Layer 4 of a small transformer language model trained on English Wikipedia (8 layers, counted from 0, width 128). Numbers have three digits each and are written without spaces.
A neuron's activation on a vector x is ReLU(weights . x + bias), where the dot is the dot product.

Input weights of the MLP neurons that the questions are about. A number n stands for (n - 500) times 0.004.
n38 (bias -0.213): 744731542574675542488528282527477428477217418569485427714426383819374656468838586580300541515455404554559601533309452159378602815558433450534552492599469402523423422333421373474442672545566713627458461496658586496663480447910473351371388436434199386549400531515638391240496543485462785557604427562648432388539400500559624595559560527360282512614626511458450466524453516731621540405442
n78 (bias -0.130): 589662676545520483378545575425609451638595456555494633494558338460431458694380459299619486483316633362521492641697587506559540641584491514583531410403562524459436400485515268458512462343506546573534500399601782503437491620567341552679549511474604580613594494295417585514537400562465302416433530500514512514655539697393487545384560456440302463463615437680532446509574444450582452473393
n100 (bias -0.097): 528428613488573474372567639474604433458493625388645432490423471509577451682432500593420590401629564376425387442587429574590563470474484596459500691427464484412333518541348477537497451684403449488693178494759309405387392380661622354418445594497600343472678448286628575597607578465366571291410261442443467593571530479602574552589663503472650564376529573456503760537640346429506605549683
n131 (bias -0.180): 591356447476363429197192461358599500379607386295524500520594709383497529385360459483580386554526756453260533518678572714568503857463503524420454470393404493452591688586635432601401407518404725520440449409335457414547649553582534436497575817568402610632459466476493549431493284470449358446432481473354441334565433516666603482607239527457419497480587597691510400398431410510533500493595
n143 (bias -0.214): 443423313381512109638400293588787531520630627437548120335626411622397715471476427595401496520496734583690531471302427492605691533428621231461531597638472326274736439315500476669544561225528377481551536472655426529480553508693336508613440644339660374726537516218480438570477448399595526634442722544277686352725620451430302525508360512551619464587677682579468679450488557531520144557400
n152 (bias -0.135): 355394510665573507507556661433666517600490545663338555476452486470547629334436629732496536560477443710510376401474435702527569569456452530589542510600449500473550449419713591474460588699392500234592281323543696394497606507613601556530490484639480696326680224390886552552503588418497555519390592517523469285355500554538392500455470382359463423401404487576312658507722572736585555483601
n231 (bias -0.157): 571522466542439482765564399614402574408343453522394268633324629357552597229681513500637386369496365470278645310368589434458855391452647356513602274439451763438566475694896724492460482467522459351686478251369675611026464487529592669255434436721478342273411438474728449577410686449321529455551694694556577149420764517662415488689277795384356356483535578665381659532482424487345405518804
n248 (bias -0.139): 530478369631485512608591431594528608441471588497720489475440529491649428384541588426571250341399394227471603559655615503467598616625598506374303670568525503475528482592471588551274500328554518418601541441665540391350522630419534463273581558494466315705592560798618579604592468399612555433344432453341494359560448447532422605612647513607385404642500515432522562594427535620433407423506
n276 (bias -0.098): 516649573541460494528623492632512568480561449375431473546302477520520530538691587627624569523388400449613522415561649445530307420537427489158436536310494561393489684470423586572437541552399422550602382523566400376492506520396552571492362483442537320679622538574591436466520370323403696415403481454638607451517622600479534575559522575441386674542679460392575450536424354439542559365419
n280 (bias -0.225): 299678449554541409733358463710433655420354342659233442489430380486417376561627401359410517399278330299603469592595675535534660359500493517634358510607539351277381500253704472439623496300511487432572489302750463603500368421370542490452577500560322568599626457430703677572507606667517477454668632482500486566606543408471420475407449637490341458345586517642517374478599496510332342554759
n283 (bias -0.160): 552394592484340530540444552534415616383569366627557551575313671586617439497422381615148481302533483490254431472448429588657510465544435416649503343636476746449470761440652463630568807425402620536417520443510507610659534610534571620774466769422298460615453548456373503704236510503386637585532433585579535571510392478431404469469414534507480487742497587440470496490644462539418559659632
n322 (bias -0.131): 714622462387313539398424475371487411402184355521673773587627238712415822597296435482407620295454491372626575337354936349542613438689696935279567521581465430565754496559447642488496696596587613350559194341590533654470522470684509453694397261496565512580421679633504245638496309542509694436550443457821420466418576565412413609597340617386500299462483351547586665639426447778647381641526
n323 (bias -0.202): 327346645630479514539281514421471411425599657579435542591559617585554601467387540452535357313415619432346338485331545351506493496583112625561430612396338658522326618599759442221569548270671446497461612522442542607461408703463551521454406489434500553493487625471548591673514668655468588577524514544553549543544526466763453674489546348210604425618735550554663457650621493222359474156406
n324 (bias -0.179): 507496481384508492726398627380606546353441455539309518336578307359697362476696684376437466504644485773445409512594560457702917697523555731596519394535559453508453593590580434324648736603531566620534473438573375512618691496467706373355558538453601443405654409542500677299432508515601350504582431535565291403375407533556389306512359414622932600783439515696457649403370508328534871512562
n333 (bias -0.235): 427578395836435528575344377510630544452542426462364455538420700503528673550416542428653657583317324638514379580480510709619443593555426469421383520575645349668517613372614403624389381467640448232599531604393527504565358579500285390429472466535656529625634447352507527476615426476338504548473445277534425174517496523528605547468758594405541328544479596630601618305556376607466934557542
n392 (bias -0.247): 583702470601389536512430387480421539547371589611396375336484440566422495543568506425524527416763352553548598586446532559618571561573290419439204535536534506466643454382402486578393324610458482576522421553335598553511491486620550433467444421633565523588593571572500516456574466497450491573592410477544529550438561468509626444491667629344600542497683622467550445372509417473270684626444
n432 (bias -0.263): 512776314629428349607572558448749662740346573496448637470413447343526359296970448727709458573614466337544525668571662500413441620457701260675655538325526553343535479464522405546491491491578500642602340169337601596360456491564137380754647483535617764462671548311474479264534644487552300207512488721500562686378464423416369320341749604534667483500364154513409514469290346558403274748513
n466 (bias -0.109): 526666458565339710287277455321543554334524490527574559414426626599454381704226551672655556732413434481614583422372451403872667476411689377642312625297642465331523474414520298672578590352504515421447399040419311533466349557388434396477473663770496504618443559469496349466462649508353594511418822594607492543269633595476493556484329597671720496580492381550609462456528389564451384468321
n468 (bias -0.144): 382459412604421497550437436743453418374575459464353516470548497821493602579527608548381645450480616450375406711335622533518581500530584682244603490464358311503403382353367543461634483511365491613624507633424529500686442572469507434451353448356460559549648588676357380357376588324769342540692531477582503413560635484520267576599396303490675285585572457563473759542534578564422514459380
n469 (bias -0.179): 709394553593477426395693613406432683259641661533372555578532527384477594521544748462417630430382574447541392461343429574441451629292469583447669618380698633741423545277445382490584739511446582500507540537510471358520362457741345600596338297347611463362475425296688562382612551388413348544574500683553469349361465500497413469538424345454557353454477467573423750545585373494490572569385

Each question shows a token from some text and the vector x that enters the MLP there. A number n stands for (n - 500) times 0.013.

"\n\n": 493481478546555513433506553493482337453533085506592589519523519499518416431431408495497588527419451574599661500495445451369371436608546510497659656625303377482389355643455533649516491316481512488336533524480523553564488387414636521518422404482689824513424353566353605532484522479470661681516450593447446580228513603346574305531323502593480507396441527436567540624356512520536455559671
The most active neuron and its activation: n322, at about 10

"s": 353537438557605577440729612344434404409586339410539788470547550389509289567502495449452668559540501492519668451562398488237298430569534385520457598509499431374335393569376526627494410251451352582453573666550629498592587521409632527324535269443549717473406450641458610570453525466472651706375319568493527684357516599371705340539493521538518541231450540471610505554364511370565463478588
The neuron with the highest activation: n276

" financial": 266408448562559525522649512447506405464522394456526572544654514453382195522494400519620580536381513544573567493497448479201461479495465389487666525475463445553284290545492548671407430312507453543451570718469534587663428435318636500440431164528533696647384519582530614592487469583406625753513258663522499519506384758381602143435363593587509528288375793492548497515472557442539401560645
The neuron with the highest activation: n280

" a": 414550417579514577509671638454516429437587388417572560596466469514369199475521425534521594621385389546556691460619285463197510457540459371440691514489397459347328375645476520599317548295428410544409569555520564464552532485399612478404587302455649813555272463589379641563464497546628641515375409701488415620441489558403519280572472550570557531407402501545515517633372566535577328494648
Which two neurons fire most, strongest first? n432, n248

"50": 397456478581547571509595675607459405627607343476513678504447616459479312521481454557590612571527550651631543525475356327247369374566415229521669555496418482352433453558472473609460355325380510443450536607478610634640550439381535480392446387568573650550284419537457579401409501581414649725437325664430383555443557656460430202545554491462476458355504587408544592695481566291517363555559
The neuron with the highest activation: n432

" inter": 342459376608502601522561641329535418526617292407526475475693577444464410399396531506538650458466486609438587486579382417257480412498477391448635542538424349365397390546484558579354453346390411576364683708501608533628399462434697536503479276517599703592391427510472689713432660518458641671510318622500419619337529591351619327574392460476413463271396643547434556500451616356568479685547
The most active neuron and its activation: n152, at about 1.5

" for": 454463423553571609452689622465481381528564372522513567526562497425554399542530451528524629550397493524559630471504409469232399512504518517502689407446514352473409344769476419648405406173447474485415556582505523580537533500306642553491433423485584678492353327679376573527471485542521651721371415607439530503466492706378614278652482411601412541321448524373541510515469548435495355542569
The neuron with the highest activation: n78

".": 486482477579642569437632701426339374480542290436467517504522529462512362551405490497503643527423423545528616497532305482336442429562512350556584578530449433373373399769434558541533480401444552560284685504445492588598539459474705491433401381465715607530431466673270681468428460490370656688515347565437524589361526612378554234545346516545506386401415570390679495524494473520566451517631
The most active neuron and its activation: n283, at about 2

" contest": 400458571555514503454583545392505372573594472465478529602539621350446317454494507460423629474515537507477653424505477485345367430537524401528607545480403406372266412609483526543402400311477293586457672751584523507517590508347735586330358265371780650534445419500417647512521641609389640811490338712447445563385549706399615236497372464540401493347452664426679484579450535462500394658539
The neuron with the highest activation: n323

" Nigeria": 306477429553574597513612469431419364472546340422553564480621575472476323559510412502581655573432387577583561490654408562265401430534540302501668582517380376491455309568460385700342480344498245542381566711487614605560485518269535475321403148536800748627422387625462576495491416589459612753516403471515393423456583648343713329554494509531541481331419666424615544630423550378567465647579
The neuron with the highest activation: n333

"BC": 290387382539496549482648670403412334595520272458510620415553597470488199564447486534633619662436458582576533424557368412380454462455549374499443539496445407360289403521407530591447470341415230578411580682528611568572552334279549554349401286484684613495413439554411607595479524533415652752476513651477517630386607764545655344568407541590575566328509616492628526537481406484553485579469
The neuron with the highest activation: n466

"k": 317465504537533588482772632423526379424625368313477766545455548519459259586493495466532577539418380491501627450503333509326375410540502311494590605525461424439382323591522525544490383396513296502420570792517620525627576421357548531357436243395556647483396420759400483525399549520438654669463255654472543623372547662443610410655475586591436499258542663427596511516405534425513535433594
The most active neuron and its activation: n276, at about 4.7

" author": 233497396536592545523601549539449456556566381447560591527510545467457344375356454495555683500479488534508606369515491428149465462497459424493596578569443453355313336560471585567567396410463397524377610643431580616453446446441548476420515293448721818499341475538559678416457512499539637776417419626510406597370608833464544223601412502453376546511403555426567554493319701455469352667650
The neuron with the highest activation: n231

"gov": 515385289546547573471736570423541330520545477479516603528684590426461403429485538549474572542427469617472586558507339446129461427452402403465505650600498305426530356527606493492361536414389409566511548743370534573633475506405619523360353483526550623586361351515513546500346650543431649783482319543389534594435533663393568224617334405477519387447493541520450534664521629397574505548559
The most active neuron and its activation: n152, at about 4.9

"es": 399474337561612602442666578453443344464571266500550680662618547484509277550468476560411658488521526541469530471647405380172339413495481393535550578540414461337255453639332428613437422300479373526482499700495499588580550543411698553328489348509667579506422459643453626552459397474585652700361354567469437574432437635330620305569493543566481585407392533477595576542432593411488418544686
The neuron with the highest activation: n100

" also": 340432406586552511530505730524444387432619313481497577604593478510507193447510460479520625526429563575444588487527330437207559537555454377517551569557403329381404264619512540547512506338429390526375659637476599638464520388365654554434529425437727764565401359485390672537483548453604663697393424629450437550443508666425617399412423542458445456297477588482533428489497622364599381541631
The three highest activations, in order: n280, n78, n323

" co": 283453488547484601558610687378500425529554257481583392576604542408515316483424511533557562514528460624446577467535322526237554493464534499515728624599398397385351362581370572731515305396422308549423459594498566589643472470445669444468416225442669720539350307633453627535487524465473638782521280693530475534304493557309459361589328443504457579440410490583416543548400615447583421629629
The neuron with the highest activation: n152

"Sch": 479401564596474484561605583445339409466509385430511585532555542470393228363376529539591592487405472662548668465433239408268374437436527357518629571561460409426428386506515533667460425457472434543531567763511480513643668465398665549387461193538604853568340315682497612586582564394452630754425324664496412557254464645445536420534472513603412500298441548402556495536409593419570463569553
The neuron with the highest activation: n152

" Japan": 305423369565515560451591610393444400553570347367550672452572514463353374572406472486559663560469492478510688490582449518316385428581496364466607650550490380431456320555463436612367404313524277568323629741409631527530505461314514499281348229409721785566368483673389618517505483531439632723541483508459568489402584616390682291605473559511401504360406676567687569664470484379594497539568
The most active neuron and its activation: n333, at about 4.2

"au": 268344377526528572523718679491396398512569327467466660556638528505385398479340568500588519487427339561439466428553383395337534481513466375501581647553382367498360293549482583519449427360495436445465605777439512634610517474459581463440448316416787534657440425467396609493540511613508638754469192681416514397345478500444501365549476595549514487333404671601413572516516604566623486645617
Which two neurons fire most, strongest first? n333, n152

" Education": 422396325560559499479590516450507382459515451457532586441618552377405245555430447494603638565512518526645672389535430526242383460473449318524643594501422321504302410620450494575462346332384303649333619778461640527681593495427674512334483261463580685570444485664512598541495544503330639810405226539472522551338534668484629251527400517585524551411450663489606505544431475381552455601577
The neuron with the highest activation: n392

" Baltimore": 444455420526479607427619628467426402527514335473480561507603581492439374498397452385613627616392455562608683498494404439415361392489508404549548648490467456431397276557498440689434376290400295516404507816529477647485638429322529465371390172451610718521368455670364595649492404476428639786403401563528519591405517723493669248417460625549510484361534657495594595448471486370634552616600
The most active neuron and its activation: n333, at about 3.7

"chn": 400421381567529520535740532482424437412562325516511591542608509457436425509457610570570536570377403636493656477519408492302420398440456377553657665574603410354344504549369524570439377454506397608298555745340434575627561413420521627246437374472460632635262481533536559556446508557415646736438287588474472440407440652399565236606357394617408453458472739596559487624358523538542516462691
Which two neurons fire most, strongest first? n38, n469

" book": 245466415548596520533585577413437426510585417426549603521520555455424393460418480433517610551486475506530645366427434463194374447539476411515626627470427423417437451546418580516598312220551376678460783674465605546595582472369699573352392207362709732577398420574459694510462434585504638676459268728516450484433539656494579294513475532544373614336428557379626527567444519449463405689510
The neuron with the highest activation: n323

"ult": 273481460543582551529777603436471378469520382362457659428560601365503306551494496523529595615366421591505649458523373633288371481567429356557545543540411418346355373648491530655428406417388233609502580787617527465593548404385612460229562422378560685474493437549404649528558525531398637597372229520528496646317483649449598357579483457554500505378570588458593494579382464392665385589650
Which two neurons fire most, strongest first? n100, n276

")": 416435403561572493566555621477382445475682350425603639541568515499496347580384463453380552557451457575425668343554391402297444423607512272585539457591439364444413439697469517622536453399415459499344574518401499623546581453520663520339467294468636831519396527702284685538392473495502651548391398654433446510371572621429629319521397537549481486366402569516681496560407495453567456453705
The neuron with the highest activation: n283

" Toronto": 371471361582472451532579636389412370448644459423559604397620498466407335512427507448579673618445475533569625447551419502349359500596492372548627675496464457400340361532511451528372360230491305538485620840534594504493601438366591499388399182408621734527409406618385615596480423519395627734399321573594495544320605671449700209456465536545527485362513723521632518518417464408642478641571
The three highest activations, in order: n333, n78, n392

"\n": 457438450563547507457487658451447342502498129483555547543552563454506437501368458552485585506389449557445628520487416456347407458644488513486818656635325399473431413656430523529564536316464422504334553627494537549573513432472572498508392381486661800516377349610431662490460545481473653659502408572461485577111488595348580312514341537573542520444493522409541536546389542503522510557570
The neuron with the highest activation: n322

"ashi": 403462398557578509577835543484460368439462323409429592520507490454474229481357480492493532636561404553482697375560373494365431352585573335477539508540400400386365351571395531666460535460526175558399625830641539585537497406313669493518374291466661753551438309515412572593517489601443615549562366534508414615482577622414576336560418569586477453320405622417662541612479421504633514544601
Which two neurons fire most, strongest first? n100, n276